Layer 4 of a small transformer language model trained on English Wikipedia (19 layers, counted from 0, width 128).
A neuron's activation on a vector x is SiLU(gate . x) times (in . x), where the dot is the dot product.

Input weights of the MLP neurons that the questions are about. A number n stands for n times 0.0043.
n47 gate: 2 22 12 -34 9 8 -9 30 12 -7 -26 -15 35 30 -31 51 4 -12 2 17 4 2 -20 8 -25 -1 -50 -16 2 -17 24 -27 -42 9 5 -7 -25 -22 -41 33 7 -11 -57 -3 11 3 43 32 30 35 48 28 3 -21 58 -66 28 -65 15 -14 -21 32 34 28 -33 -7 30 12 -9 23 17 -22 9 4 0 -27 -1 -9 15 -13 21 -14 -10 43 -52 -23 18 -6 61 29 6 32 -43 -23 60 -45 -1 -20 -21 0 13 13 -38 3 19 -32 5 52 -16 -16 38 24 18 37 62 59 22 -4 -14 40 20 27 -42 -2 -21 4 7 -31
n67 gate: -28 19 -27 0 -27 -35 -29 -6 5 -14 -18 -32 14 45 58 12 14 -4 -11 -21 -3 -12 -18 -50 -11 12 -3 -25 -26 -5 5 -24 15 -23 -3 -37 -32 43 -8 -26 -54 16 -15 64 -16 -32 -25 -62 37 1 -7 -10 -41 -19 13 -18 -2 -59 75 64 30 -28 13 28 -50 -24 -7 27 14 -17 -19 46 -24 -18 -21 -38 32 -36 33 -26 -46 30 -45 -40 12 13 24 -7 34 -41 33 5 -12 -57 27 -20 -21 -4 -3 44 -12 14 -19 -14 -44 35 -48 -13 8 -12 -41 5 -11 -53 40 40 60 -42 -19 -22 -20 -33 15 -17 -59 -13 -49 3
n68 gate: 36 17 64 39 -14 26 -30 0 46 -22 -10 39 7 25 35 45 -56 23 -8 -83 -32 13 -37 -10 -32 -27 43 43 -46 -12 -16 1 21 20 4 -34 -24 29 28 -5 38 -27 32 -45 -17 16 39 20 -5 14 23 25 -6 -7 -10 8 -43 15 30 40 13 0 4 -57 11 -21 -9 10 -7 9 -38 12 -77 13 39 -65 -71 8 -5 14 46 49 15 -34 11 9 20 -35 40 -59 21 -65 -14 9 6 46 34 35 -1 2 6 0 46 6 -20 4 28 -26 -5 -23 15 -14 29 30 -18 47 -28 25 -55 -35 -56 -46 5 -40 1 0 -33 -12
n79 gate: -37 37 -2 34 -26 -10 -9 -11 -14 9 43 7 -11 -16 19 14 -26 -32 25 -8 17 -53 1 11 -21 19 -27 14 4 41 -8 -1 29 8 -10 23 -22 -29 32 31 22 51 -12 -32 -7 -7 -15 6 0 -30 16 24 -35 0 -5 21 -19 -20 10 -27 -12 -20 34 1 -56 10 -28 16 3 4 -31 -9 12 18 -38 -7 -7 29 -15 -57 1 70 -8 18 -18 -6 44 3 -8 -16 -26 -39 6 -18 6 5 27 -14 2 14 17 38 25 -41 -8 -7 -8 -3 -14 -25 23 -6 17 -37 -61 -10 10 -4 -20 16 -15 2 -9 1 -4 -30 4 -5
n100 gate: -30 34 12 12 -6 16 30 4 -33 -17 -6 -1 6 7 25 15 27 16 -3 26 -17 32 13 22 -18 -7 -18 5 28 1 12 -4 24 36 4 -14 4 -6 2 18 -40 40 14 9 -24 29 -70 -44 -11 23 25 -25 43 29 -43 -24 39 11 -26 3 -19 24 13 -15 32 -46 -25 -2 -29 14 3 -24 -29 -34 -13 -2 -47 -15 23 16 9 17 1 -15 -2 -27 39 -19 -38 19 -13 38 23 -31 4 -2 -7 -21 41 -3 -4 21 -30 -27 31 -49 20 -2 -25 5 10 54 -5 -26 3 21 33 21 -3 37 -34 17 11 -16 0 -17 18 17
n114 gate: -3 -5 5 -18 11 -27 -45 -36 31 -55 17 11 -19 24 -44 -42 -15 2 6 -27 79 -29 2 26 -34 26 42 2 -14 -25 29 2 9 -15 -10 -32 56 -12 51 -22 -38 -10 -39 -32 -13 40 -9 -6 1 -62 8 -26 -16 -18 -20 17 30 57 -38 44 0 8 -8 -5 -15 18 -28 39 76 -19 -15 4 -58 -50 -50 -39 6 -19 -31 43 3 -48 14 -39 14 4 6 28 -10 -6 18 5 7 46 11 5 -4 54 28 28 -14 -30 26 19 -5 -19 -34 20 50 12 -24 -6 -66 31 23 -7 59 17 0 -15 -66 18 29 -21 23 -29 -5 46
n138 gate: 21 38 -36 13 12 -10 -11 33 -8 3 1 -11 29 3 30 35 17 26 5 -54 60 -47 20 -23 -47 -24 2 -33 -17 2 20 9 14 -10 -45 -56 23 -51 3 5 26 -9 23 -18 0 -3 -43 -26 9 -33 21 51 -31 -18 -32 30 54 8 57 -28 11 19 0 -5 -20 -22 -36 33 23 -3 -15 -14 -5 -10 12 -2 32 -17 5 -23 -10 6 29 -4 51 37 31 12 -7 -82 46 -25 16 -8 -18 10 -10 -25 -12 2 15 -20 -2 16 6 -54 4 -31 18 39 -3 21 28 -5 -3 8 -10 13 -2 28 -36 -1 13 -55 -60 9 7 39
n169 gate: 23 8 -43 12 -29 -18 -7 -23 -30 17 39 -12 38 30 39 -41 -61 -5 -5 -26 -18 -31 17 -36 10 -52 -4 7 -24 -25 -16 11 25 -4 -11 3 11 15 10 7 7 -18 -11 5 6 -42 28 28 2 0 5 -22 -7 -10 -43 8 -19 -27 15 25 35 -35 25 27 45 2 -18 29 4 -47 -42 26 -56 26 -28 -59 18 58 -6 -29 2 63 -31 -2 -23 23 4 15 34 28 -30 -32 14 14 -5 43 17 -3 -22 37 15 -6 41 19 -14 8 -18 14 46 -11 -23 19 -11 18 -17 26 10 -9 2 37 -43 33 -28 52 -22 25 -57 -28
n174 gate: -7 -21 26 13 -8 0 -14 35 0 -10 -47 -16 34 4 -14 40 -36 -41 13 -36 -6 -74 18 10 -12 18 -9 5 20 17 20 41 3 50 9 -38 -13 -57 38 -22 -15 26 -54 29 -14 -21 -36 -27 72 -54 12 -33 34 -18 -17 19 6 -36 -31 23 42 -18 31 -31 23 -16 32 29 -17 -4 -17 -21 -29 25 6 37 -15 58 -6 -16 35 91 9 -52 41 -8 36 -30 -18 14 3 35 42 16 -43 1 -45 -30 -45 13 -54 8 18 -15 -18 -11 -38 72 6 35 -51 -7 -14 53 -34 -16 -25 4 -27 -21 -9 55 45 -32 22 -25 -6 -20
n187 gate: -60 -5 -35 39 7 9 20 -62 -2 -39 -19 45 40 2 29 14 0 -43 39 27 -8 30 -15 -7 -28 55 -58 -16 10 -24 7 -8 7 41 -7 -9 25 2 0 -3 -6 -23 -2 -36 31 73 -12 -40 35 19 -11 4 -23 1 7 0 -39 -28 48 18 14 -14 -40 -18 -2 -31 -1 43 9 -8 -6 -24 28 46 52 17 4 -2 23 19 -12 -34 10 -17 3 3 13 -18 -14 27 -1 -5 25 19 37 30 -17 -18 11 24 -77 13 -40 -33 -21 17 -33 35 -14 8 9 0 17 6 -31 -21 -6 -38 -31 22 -15 15 -45 -25 5 -59 -13 67
n206 gate: -8 11 20 26 -20 -25 24 -20 -29 41 -6 -48 38 37 3 27 -20 -39 -36 26 -35 14 7 -16 25 0 -9 38 -20 16 -22 13 13 44 4 27 -6 -32 -1 45 18 -18 11 -45 4 38 33 -6 -6 13 28 27 44 49 12 -42 22 23 -26 -14 -36 5 -29 1 10 -1 10 -2 -6 12 9 14 22 17 17 29 12 4 14 34 -1 -15 30 20 -30 -7 46 -3 -16 22 -34 -1 6 -17 -17 1 -12 1 1 -43 -6 15 15 -23 -38 -16 -15 8 20 44 -9 29 38 31 19 44 16 19 -7 25 6 -6 34 -16 -27 2 -6 34
n221 gate: 28 38 5 -18 -32 37 -26 19 -17 42 -5 54 -14 50 20 -7 51 1 -21 0 -13 27 -24 16 7 -47 -15 12 10 1 37 -14 25 -16 19 -18 20 -31 -68 -16 -30 5 49 -42 25 33 30 -13 36 64 58 56 -31 51 14 23 28 10 8 50 0 7 29 31 -6 -42 25 -25 -7 31 -71 -25 -4 -3 -4 41 -14 24 6 -5 -37 25 20 33 24 -39 41 -23 -24 -23 14 31 19 27 -25 -26 42 25 -32 -16 -5 -11 8 11 -16 29 55 13 16 15 -48 -30 19 6 8 -5 34 51 20 3 -2 10 23 -37 -11 -34 30 -8
n222 gate: 60 38 1 -20 -25 17 25 -26 -20 -29 -12 46 -36 -22 -26 -17 19 -41 -7 -29 -29 -27 10 -1 -8 -20 25 -38 35 7 -26 20 -46 -22 22 -17 18 33 -4 19 -17 19 -36 -4 -6 3 -31 15 14 12 -6 -30 24 5 -12 3 29 -16 11 34 7 19 12 -59 9 -20 -3 41 -10 -11 39 29 28 28 26 -10 -17 -65 36 10 -1 4 30 2 -86 -23 31 -54 -22 31 28 8 8 14 -13 -58 0 -9 16 0 -52 44 36 -45 25 12 23 46 -29 21 -21 6 -8 -15 5 6 -13 -39 23 -35 19 29 -61 9 -61 85 3 11
n47 in: 35 -53 -23 12 21 0 20 -48 70 29 -33 12 -32 -11 35 48 -11 30 -37 -4 -29 14 2 63 -16 34 -21 -58 -26 1 2 -50 5 -13 10 -18 46 -12 30 0 -31 12 -81 -25 40 -13 -26 48 -9 43 -75 -33 -31 30 23 11 35 -1 -40 -17 31 36 13 -39 16 -20 6 -21 13 17 16 -22 -7 -10 55 12 26 -10 -25 -3 -8 68 37 38 55 -21 14 -23 13 8 -14 4 24 -33 -1 -13 58 -23 -23 26 18 -5 -21 -28 17 4 -3 12 -11 -16 65 44 -15 18 10 -21 -35 6 -29 -49 0 39 27 41 -23 -9 -14 14
n67 in: 25 -11 -15 -27 32 -49 19 10 -5 -26 -29 -30 17 40 38 20 14 -32 -15 -44 -5 20 26 -21 -29 -15 -5 -9 -12 31 -11 -41 0 2 7 -23 -55 17 48 -8 -44 7 -35 37 22 9 -40 -35 11 -33 12 -5 21 -24 0 19 27 -33 48 61 40 -39 50 45 -53 -38 -14 -8 1 -73 -21 62 -16 6 -31 -31 34 -22 56 -35 -28 22 4 -25 6 17 11 -11 -28 -73 47 14 -51 -47 5 -19 8 -12 2 1 -38 28 -9 3 -13 0 -45 -44 -24 -13 -14 -30 10 -24 71 48 -3 -21 24 -17 -13 -17 35 -24 -59 -17 -23 -10
n68 in: 34 26 33 1 17 58 -18 1 36 -10 -7 26 -17 43 55 36 -48 14 18 -82 -26 5 -34 2 4 -8 43 32 -18 -37 -34 -7 47 25 -15 -35 -13 4 4 -24 42 -14 12 -65 -24 31 20 18 -13 3 24 12 -4 -4 -31 -3 -50 37 -15 21 -3 -2 9 -31 -11 19 -21 16 12 -10 -10 -8 -40 -6 53 -59 -36 -19 11 27 24 12 8 -38 9 -13 -30 -45 47 -32 -22 -41 0 -2 43 49 32 24 -28 -9 4 -37 30 -66 -40 -1 -42 -15 -14 -15 34 -18 13 16 -31 31 11 4 -53 -77 -15 -44 -33 -47 -16 -1 -27 -16
n79 in: -1 35 10 -21 -1 -43 -7 22 -30 -50 57 48 -55 -28 21 3 0 -23 56 -11 -3 -9 14 4 -31 -8 -18 14 8 -10 15 -16 6 5 1 21 -7 -45 -61 10 21 16 7 -29 -1 -18 20 -38 -6 -13 13 14 -13 -30 -34 -1 -13 11 16 20 3 35 34 20 -37 -16 -26 20 26 -10 -14 -17 37 18 -7 -8 4 15 0 -20 4 1 24 29 25 -5 -10 -4 3 -1 27 5 -25 -35 9 27 -2 16 -13 65 -17 7 6 -6 -20 -42 40 -6 -47 20 9 30 30 19 -16 -15 1 27 9 40 15 52 -5 10 -10 -40 -29 -17
n100 in: -25 -20 43 24 -21 7 12 -3 11 -8 46 -12 -40 23 -8 -1 7 10 8 10 -58 4 21 -35 -31 6 21 -66 38 -2 -25 -8 28 -7 -6 -37 -6 -9 -13 49 -12 34 -63 46 34 32 -31 -16 29 -3 -12 -5 -42 1 -10 8 -7 7 -17 -32 -13 37 -44 -26 26 -10 -12 -11 -29 8 -26 -5 -19 -12 26 -14 -1 -52 33 9 7 -34 15 -10 -14 -6 -65 -5 -19 -16 -51 18 -10 -5 38 7 -51 10 -37 -5 13 38 -3 -2 -18 -17 -10 46 -29 15 4 11 -23 45 -18 10 33 -19 17 26 19 -8 2 11 -5 3 30 0
n114 in: 15 1 31 -19 8 -2 -34 9 2 5 -17 56 -20 18 78 -9 -24 -47 0 -19 -55 -34 1 30 -5 -47 39 -26 14 42 -1 -52 3 -10 42 -18 3 46 -11 -46 24 -32 -18 13 11 20 3 9 -8 -32 32 22 -16 -29 33 -36 48 14 -13 8 -12 -14 23 29 -32 -5 51 9 -6 -13 -2 18 -9 75 48 23 -9 27 -27 -32 0 3 -7 37 -22 23 42 -44 95 -17 13 3 0 -34 -3 38 -4 -4 -14 5 -23 -26 -11 -12 -14 30 -6 -7 29 22 19 26 -16 -7 51 -26 54 36 16 -8 -22 5 -7 -6 3 -33 -29 -52
n138 in: 20 28 -10 4 -14 29 -5 14 5 12 -9 -23 16 -39 43 -1 6 5 -28 -2 45 -12 28 -2 -47 4 -21 -20 8 2 33 -30 7 38 -24 -29 -10 -18 -14 30 -1 11 -19 -14 33 19 -30 31 9 -18 -8 -14 25 45 -16 -8 19 13 -12 1 8 29 15 -31 34 -48 -32 7 32 -68 11 -12 2 6 22 -30 19 -24 42 -33 2 32 20 32 46 4 29 50 26 -12 -24 12 26 39 2 2 11 13 -9 23 -31 -2 -25 10 29 -25 -37 54 -12 -3 -34 65 18 -9 22 -13 -24 -16 12 26 -52 -1 -7 -8 -65 0 8 21
n169 in: 9 -11 -10 37 -8 -37 44 13 3 -2 3 -35 37 3 -2 -8 -47 3 1 -47 -18 4 18 -61 18 -21 -18 -2 -28 -46 -22 -9 -8 65 -24 -32 9 51 17 -30 -15 -8 -27 -11 -39 -8 -3 37 1 -19 15 -51 -22 24 -18 10 20 -53 6 -17 8 5 43 -5 41 12 33 24 19 -61 0 26 -15 19 -37 -39 29 10 3 -32 6 17 -7 -2 -46 -10 -1 -23 6 35 -40 6 -8 -29 -16 10 13 3 -2 25 -2 46 65 -33 -41 -6 -2 2 14 28 -25 9 27 30 32 60 2 -13 35 56 -40 8 11 32 32 3 -8 -5
n174 in: -28 -29 48 52 11 19 19 50 24 -4 -18 -24 92 40 16 -12 4 -53 4 -8 9 12 -36 32 6 -15 -30 -18 70 -2 19 22 9 -17 17 -23 2 -35 4 13 6 7 12 3 -26 -14 23 -14 81 32 16 10 27 17 -47 5 -27 -42 -17 18 15 -52 22 17 6 -8 47 -18 -35 -41 -8 -30 -6 7 17 59 30 19 22 16 13 30 2 38 14 -17 1 10 35 47 13 39 21 34 40 2 21 -34 28 -29 -52 -34 -23 -49 -28 -21 -45 41 30 19 -15 6 -36 -26 -12 -24 -15 2 -13 -18 12 20 -7 7 -11 51 15 -8
n187 in: -25 -18 -31 4 -6 -14 0 -73 38 9 40 -21 18 11 -13 52 -31 -35 26 -29 16 -4 11 5 -53 -11 -8 2 36 2 2 6 25 55 5 10 13 37 22 -17 17 29 26 -37 -1 51 -17 -10 17 -61 5 56 -20 26 4 37 -41 19 39 11 -30 -28 -15 -28 4 -8 1 34 -2 -20 -2 -22 35 19 -40 -30 5 8 14 1 -6 -37 -46 -2 17 42 22 -35 -38 -5 18 -48 9 44 43 19 -12 -3 18 13 -22 -6 -3 -8 19 38 -11 -1 29 8 33 -19 29 0 -15 -16 -2 -36 15 -5 -8 37 -37 -25 -22 -23 -3 -2
n206 in: 4 16 -25 12 -29 -15 21 -40 -10 15 11 -16 24 5 27 10 -40 -40 -27 8 -18 10 5 10 -3 6 -17 2 -37 12 -23 5 20 -16 -27 16 -35 -30 -31 4 25 -3 6 -12 19 28 -19 0 4 37 22 30 28 -9 -8 -42 9 40 -3 -21 -23 -19 -40 15 36 3 -12 -2 -12 -39 20 18 34 25 -17 18 24 4 9 38 5 -2 -18 -6 3 18 10 42 15 -5 -10 -22 -4 5 -4 -24 25 5 -25 -60 6 3 -17 8 -3 -17 1 6 61 40 -18 37 12 17 33 22 19 45 -38 65 5 -8 15 -41 -22 -22 -10 24
n221 in: 12 2 -13 -28 4 33 -24 9 -27 66 17 20 20 23 19 11 64 23 -32 -4 -4 52 -28 7 20 -63 -21 4 -4 26 48 -47 -24 -10 45 -18 40 -43 -29 -8 29 -1 47 -5 21 20 0 -11 27 45 52 14 -17 23 -7 64 40 2 11 68 -3 13 31 25 11 -6 78 -28 0 19 -43 -4 -17 -23 -26 24 -32 -17 -27 7 -33 37 46 -1 36 -37 12 -6 -20 -27 21 47 14 -1 -38 -31 27 3 -29 -19 18 5 -5 15 -23 33 57 -16 -6 -6 -67 4 27 15 -20 -21 14 24 -12 -22 -59 -29 41 -32 -9 -18 36 -10
n222 in: 48 16 -4 -31 -3 15 45 9 -14 -40 -48 72 -33 -10 -15 -17 10 -43 22 -27 -30 -23 -18 0 9 21 31 -16 44 12 -27 6 -63 -33 20 -7 -10 33 -16 -1 8 2 -4 -17 -52 2 -26 9 -10 13 26 -35 41 23 6 7 31 -30 12 7 -13 33 -13 -9 12 -65 -4 9 33 -25 37 50 21 19 18 2 -18 -43 37 18 -31 -28 13 46 -9 -48 -16 -32 -46 30 -8 38 -18 -9 18 6 -20 16 29 9 -59 19 20 -39 49 -25 -3 44 -34 18 1 5 19 -6 -16 -41 16 5 45 -23 36 31 14 -18 2 70 -21 -10

Each question shows a token from some text and the vector x that enters the MLP there. A number n stands for n times 0.024.

" |": -10 -8 6 -3 17 2 -7 -11 -5 -12 -16 1 -15 23 3 10 -17 -5 24 4 -3 -10 2 6 -11 -1 -44 -12 18 -1 -33 -20 17 26 39 -5 -21 3 -16 3 4 18 -9 -4 -3 -34 1 10 -26 10 2 -7 -10 -2 -12 -18 -10 -15 2 -31 -20 10 0 1 8 -11 18 13 4 8 -2 13 0 31 18 8 12 30 -44 17 -23 -6 -1 -7 26 11 -21 19 21 -1 3 -8 -6 21 -5 -1 -21 -36 25 -21 -21 3 28 16 22 -5 1 -25 -16 -15 -31 8 -36 -24 -6 -5 5 35 6 -6 -4 26 -12 -7 7 -49 -1 12
The neuron with the highest activation: n79

"y": 8 -1 12 -8 18 25 -11 34 14 2 7 1 -8 -4 12 7 35 -11 33 -13 11 5 11 6 -32 13 -26 -1 3 -6 -5 -20 -16 -7 1 36 -11 11 -16 35 16 -17 -1 -22 -9 -7 -1 -19 -2 11 -42 17 15 -18 -2 -12 -18 -14 9 29 7 -25 -4 38 -16 16 17 -23 10 -4 -17 27 -14 18 13 5 22 2 -34 11 -22 -6 -31 13 44 15 -18 6 -26 19 -19 6 15 -17 6 3 14 -19 10 -45 20 21 35 -31 28 13 12 7 10 21 -19 14 -4 9 9 12 17 10 21 -24 24 16 -24 1 -28 -21 15 40
The neuron with the highest activation: n169

" game": 9 12 19 -7 -27 9 -14 -16 28 -3 21 3 -2 -9 37 1 -27 14 26 -5 12 -14 -13 12 10 1 -7 23 8 -11 27 4 50 4 5 5 -27 22 -19 30 19 -11 41 0 -8 -29 -34 -4 -31 -5 13 -8 36 -9 -27 -11 22 -15 21 -11 -19 -28 28 9 2 35 2 7 15 19 5 15 -12 38 -1 -13 -13 -10 -25 -6 0 -26 -3 16 44 8 -21 -9 -6 8 -1 -2 8 -23 -35 -36 -4 -18 21 -26 -30 11 29 10 -17 16 -10 -22 -34 13 -9 2 -30 -7 30 20 18 6 7 10 -16 17 -12 -7 5 -30 7 21
Which neuron fires most, and how strongly? n47, at about 0.26

"s": -10 26 -22 -4 -24 8 1 17 8 -7 -4 -11 -17 13 -11 -27 -7 2 25 -35 24 -6 25 24 6 3 -47 5 39 -19 -8 -24 11 -8 48 -8 7 17 -23 16 35 -16 -18 4 -5 -3 2 13 -10 -8 -44 16 4 -26 -23 -17 -2 -22 15 -14 8 29 -9 9 7 15 10 -1 -1 -12 50 -18 -11 29 13 5 -5 -2 -57 3 -13 4 3 -3 13 1 -21 -16 -10 15 -36 -16 -23 1 3 -12 -14 -31 -3 -35 13 12 6 -5 17 11 13 -35 -20 6 -27 11 -4 41 9 -13 16 -5 5 -2 -10 13 -28 -16 -37 -26 7 0
The neuron with the highest activation: n67

"ive": 40 -7 18 -13 -2 -11 -20 -10 29 7 29 22 3 4 15 -26 -23 -8 2 1 9 5 18 8 21 5 -6 18 -5 -15 3 2 31 -5 14 -3 -29 13 6 38 -8 -16 5 -36 -10 -12 18 39 10 0 2 -9 24 -9 -11 -35 1 -24 -12 0 -26 -18 33 12 13 -1 18 -15 19 9 41 29 -56 12 29 -17 2 24 -25 7 10 20 6 2 -13 33 -23 -4 8 -5 25 39 21 10 15 -10 1 -14 -15 -25 0 13 36 10 9 -23 -4 -19 -54 5 -37 6 -7 5 11 0 6 -4 31 11 11 3 -42 0 -13 -28 1 29
The two highest activations, in order: n169, n68

" Washington": -14 -4 7 -2 13 -13 14 17 11 0 -7 2 -16 5 28 35 -53 26 -16 17 7 -21 10 22 12 8 -24 19 5 -17 -11 -17 9 30 13 -16 2 40 -52 3 13 22 39 12 -17 8 13 11 -25 -23 -22 -2 31 -5 4 -23 -16 -10 0 -5 -28 9 -11 -27 -1 -4 5 -12 11 -18 18 33 -21 31 -5 -60 16 -10 26 7 -35 -2 -14 -5 20 -8 19 -19 -14 -13 -40 34 14 14 -32 -16 17 -5 -1 -26 5 6 19 -7 -17 -28 2 -39 5 11 -8 9 4 -11 -15 -4 22 28 20 33 -3 13 22 -8 15 -31 -8 23
The neuron with the highest activation: n206

" person": -32 4 -11 5 -14 -20 -11 17 -2 12 33 11 -9 -19 33 23 1 -15 22 1 2 2 -6 0 1 -1 10 6 24 21 18 -15 6 -18 -2 -14 -20 26 13 2 5 -1 9 -11 -10 -28 8 -32 -4 -1 16 -29 26 -15 -14 -18 19 -27 -16 -18 7 -23 13 2 -7 42 19 -33 6 17 2 -7 -21 37 3 -60 -23 -20 18 -11 -45 -5 17 13 15 29 -22 -12 -16 12 -11 -48 32 8 -27 1 39 -8 6 -18 -21 5 28 19 -19 -3 -24 -28 -28 3 -25 -9 3 9 -1 13 31 19 -21 2 4 36 -22 -8 -21 -27 26 26
The neuron with the highest activation: n79

"ar": 3 -19 -14 -10 8 19 -36 -17 -5 -2 0 11 -24 12 20 8 12 -10 -2 40 20 -14 31 -28 -15 0 3 -9 4 -24 -1 -5 6 -1 6 4 9 5 -1 0 -2 13 -11 5 -10 -38 -7 30 -8 -16 -46 0 6 -2 -4 11 -28 -21 -21 -13 15 -12 32 65 5 18 17 4 2 -33 27 12 -33 17 -6 15 -3 3 -37 -4 -21 20 -36 9 -12 -5 -20 -13 -29 9 -29 20 10 10 21 -22 4 -4 -15 -24 -15 -2 23 -16 4 3 -9 -50 -33 35 -26 -4 -5 -15 39 -16 1 8 1 -2 23 42 -2 -8 -41 -25 21 26
The neuron with the highest activation: n67

" season": -17 20 -7 -6 9 -14 -4 -5 25 48 21 26 -3 8 34 -5 -3 32 20 -18 24 6 -10 16 -5 9 9 9 22 -7 13 -11 19 -15 -3 -17 -10 32 -38 2 13 -20 19 -5 3 -21 -12 7 -9 5 -11 -12 28 -7 5 -8 22 -26 14 -16 0 0 13 5 27 42 -9 16 10 9 16 -8 -15 39 -9 -53 14 -22 -22 -17 -5 -26 -25 23 39 -8 -23 -9 11 5 -27 10 11 2 -28 -39 3 -22 17 -24 -18 6 23 14 -18 37 -16 -14 -21 11 -14 0 -40 2 -4 -13 27 13 1 -13 -12 28 3 -1 0 -30 -1 52
Which three neurons fire most, strongest first? n114, n174, n169

"m": 7 -14 -10 0 24 -9 -14 12 11 -13 5 -2 4 -11 -9 10 4 -5 2 22 5 12 -1 -9 -12 -8 -7 25 24 -8 16 -18 1 -2 49 -21 -40 16 -26 -3 32 30 10 10 8 -35 -16 18 -39 -7 -41 -2 11 -54 -3 2 19 -25 -19 -15 5 -16 13 22 -5 11 6 -6 8 -13 18 -4 -2 26 6 -26 18 5 -31 16 -17 -7 15 -3 13 -8 0 0 0 40 -9 -22 -1 -3 -4 -11 -31 -19 -27 -28 -30 26 15 -6 37 -16 -21 -32 -24 31 -42 28 6 24 4 -4 3 19 -2 -2 -36 -8 -8 -3 -33 -23 22 7
Which neuron fires most, and how strongly? n68, at about 0.17

"ition": -14 17 -20 -20 22 10 17 25 26 20 14 8 -11 -7 18 -22 -24 -14 -16 -10 28 -13 -2 1 9 0 -13 11 34 -7 14 -34 5 -19 -11 -18 -25 26 -24 14 -2 -24 -19 -31 0 -26 2 13 -22 3 1 -13 -1 -33 0 -23 25 -37 29 -9 -31 21 24 2 26 17 8 -8 11 12 21 -7 -30 31 1 7 30 3 -44 11 0 0 -16 -9 -16 -8 -49 6 24 14 -16 -59 5 15 -4 -13 1 -22 5 -11 -16 30 22 7 22 12 -9 5 -1 3 -20 19 0 -6 51 -8 23 16 9 16 13 26 16 3 -41 -26 -6 16
The two highest activations, in order: n169, n47

" 2": 16 11 -5 -14 9 35 -2 6 31 -4 5 -3 2 4 -1 -1 2 18 19 15 23 30 24 22 -6 -1 -45 -3 32 -3 2 -3 -12 37 7 -13 -3 -5 -16 21 4 17 52 -20 -4 -12 -14 33 -10 -7 30 -4 -6 -8 -36 -16 15 -9 11 -9 11 0 3 6 18 -4 12 -17 10 2 29 36 -5 15 13 -43 18 22 -34 19 -19 -23 -8 9 31 40 9 9 5 -23 3 -9 2 -10 -19 -15 16 -26 35 -20 -10 3 13 27 11 5 -11 -12 -38 -3 -25 -16 4 -5 14 -4 -12 14 15 28 -55 19 -8 -15 -43 -34 -4 27
The neuron with the highest activation: n138

",": -1 13 25 3 1 -27 -8 11 26 12 -11 7 -8 18 26 8 -26 -30 7 -19 -13 16 2 21 -16 -5 5 -17 18 -8 -28 -26 7 2 36 8 -30 25 -4 -11 6 -6 -16 -1 -13 -55 24 0 4 -9 13 14 2 -7 -10 -5 1 -27 4 7 9 18 17 -2 15 9 17 19 5 2 29 18 -7 26 9 -40 4 2 -32 7 -26 -4 -18 -25 37 25 -33 9 -10 -8 5 -15 6 6 14 -12 22 -28 11 -24 -14 -6 32 -7 15 -6 -26 -4 -19 0 -7 -17 -33 -11 18 7 25 16 8 4 -17 -12 -8 -7 -21 -44 -5 5
The neuron with the highest activation: n67

" home": 0 -2 -3 -19 -8 10 -16 9 16 -5 33 10 4 15 11 -16 -28 9 8 -29 -2 -10 -25 10 -18 -14 -7 17 28 -26 -4 -25 16 21 8 -12 6 6 -8 -3 -26 -5 -9 -7 -21 -6 17 39 -43 -5 -13 -31 -18 -13 -4 1 4 3 25 -7 0 -16 29 30 11 16 23 -3 12 30 33 39 -4 33 20 -6 2 -31 16 4 -11 -28 -38 15 9 32 -35 1 -16 19 11 6 7 -31 -14 -11 20 -6 27 -15 -7 8 32 14 8 4 -9 -41 -32 -1 -14 -16 -25 13 18 -15 9 10 16 -18 -13 -4 -3 -10 -19 -38 24 51
Which three neurons fire most, strongest first? n114, n174, n67

" mi": -5 24 -15 -9 -4 16 0 -23 31 5 27 10 -11 -2 17 10 19 7 28 -15 3 -3 -29 29 -28 1 -32 -10 14 17 -17 45 -1 -6 36 7 -23 -6 -26 0 -5 54 35 -4 -9 -53 24 35 0 6 -32 -1 2 -10 -11 -28 24 -21 3 -9 2 -22 7 18 -6 -22 2 4 10 17 7 -1 7 24 22 -5 14 -16 37 43 3 -31 -20 -5 12 2 -7 -7 -20 -3 -21 44 -7 -12 -31 -7 -14 -10 7 -12 -9 24 12 27 19 37 -3 -16 -46 23 -31 -8 -7 9 -24 5 9 14 19 -25 -14 -4 -16 -18 -7 -26 24 34
Which neuron fires most, and how strongly? n222, at about 0.66

" return": -18 -21 2 -11 16 -11 18 9 -13 -2 32 2 -30 3 36 -16 -25 25 22 9 40 -18 -19 0 19 8 -22 5 55 -19 -17 -15 -1 19 -7 3 11 20 14 28 -19 31 14 -22 12 -19 0 5 -23 -2 22 6 -1 -13 -21 -12 -9 -28 28 15 -4 -21 23 10 3 9 5 -18 30 11 -4 21 -40 20 7 11 21 34 -3 8 5 -34 -11 0 43 27 7 -1 5 -9 -8 31 4 6 -22 0 12 -15 12 -14 -5 13 30 2 1 6 -14 -35 -25 -15 -18 -2 -15 20 33 -34 14 6 -30 8 -4 11 25 -10 -6 -32 45 26
Which three neurons fire most, strongest first? n222, n79, n47

" 2013": 1 4 -5 3 13 11 -5 -5 -14 27 -12 -14 -20 4 13 -10 -12 20 6 17 24 -22 -3 35 33 11 -3 7 22 -24 10 -15 -5 16 6 8 -17 -8 -5 12 24 -7 13 11 3 -25 5 12 5 -9 8 -22 21 -25 1 -12 33 -39 22 -36 -12 -3 10 -15 27 -26 4 -42 4 -7 17 27 35 31 2 -62 20 13 -26 29 -32 -31 -14 10 -9 36 -4 -24 -2 -4 -12 32 -11 11 -47 -25 -7 -8 6 -15 29 -11 22 11 13 -27 -12 -25 -23 -7 -6 -12 1 -8 16 -13 16 0 42 16 -8 31 7 6 -16 -32 25 56
Which neuron fires most, and how strongly? n68, at about 0.41

" the": 4 12 10 -15 -17 -1 16 24 -21 10 -5 4 -11 -1 17 -23 -26 -18 0 11 -20 7 -10 14 8 0 2 10 35 -23 -7 16 -32 21 -1 25 -15 15 -24 6 4 -14 4 4 -25 -12 16 9 6 -7 -8 -5 0 6 -14 -8 -15 -3 -6 -8 -7 -15 7 -15 4 -4 53 -16 3 6 21 9 -12 19 31 -49 3 23 -17 7 -13 -27 9 -23 19 11 -6 -3 -19 2 -26 -5 14 30 -1 1 -50 -3 10 -22 -7 22 20 -2 12 -3 14 -41 -26 -11 -28 -21 -41 -9 -21 16 16 11 14 -1 12 6 -6 -2 -18 -55 1 14
The two highest activations, in order: n47, n138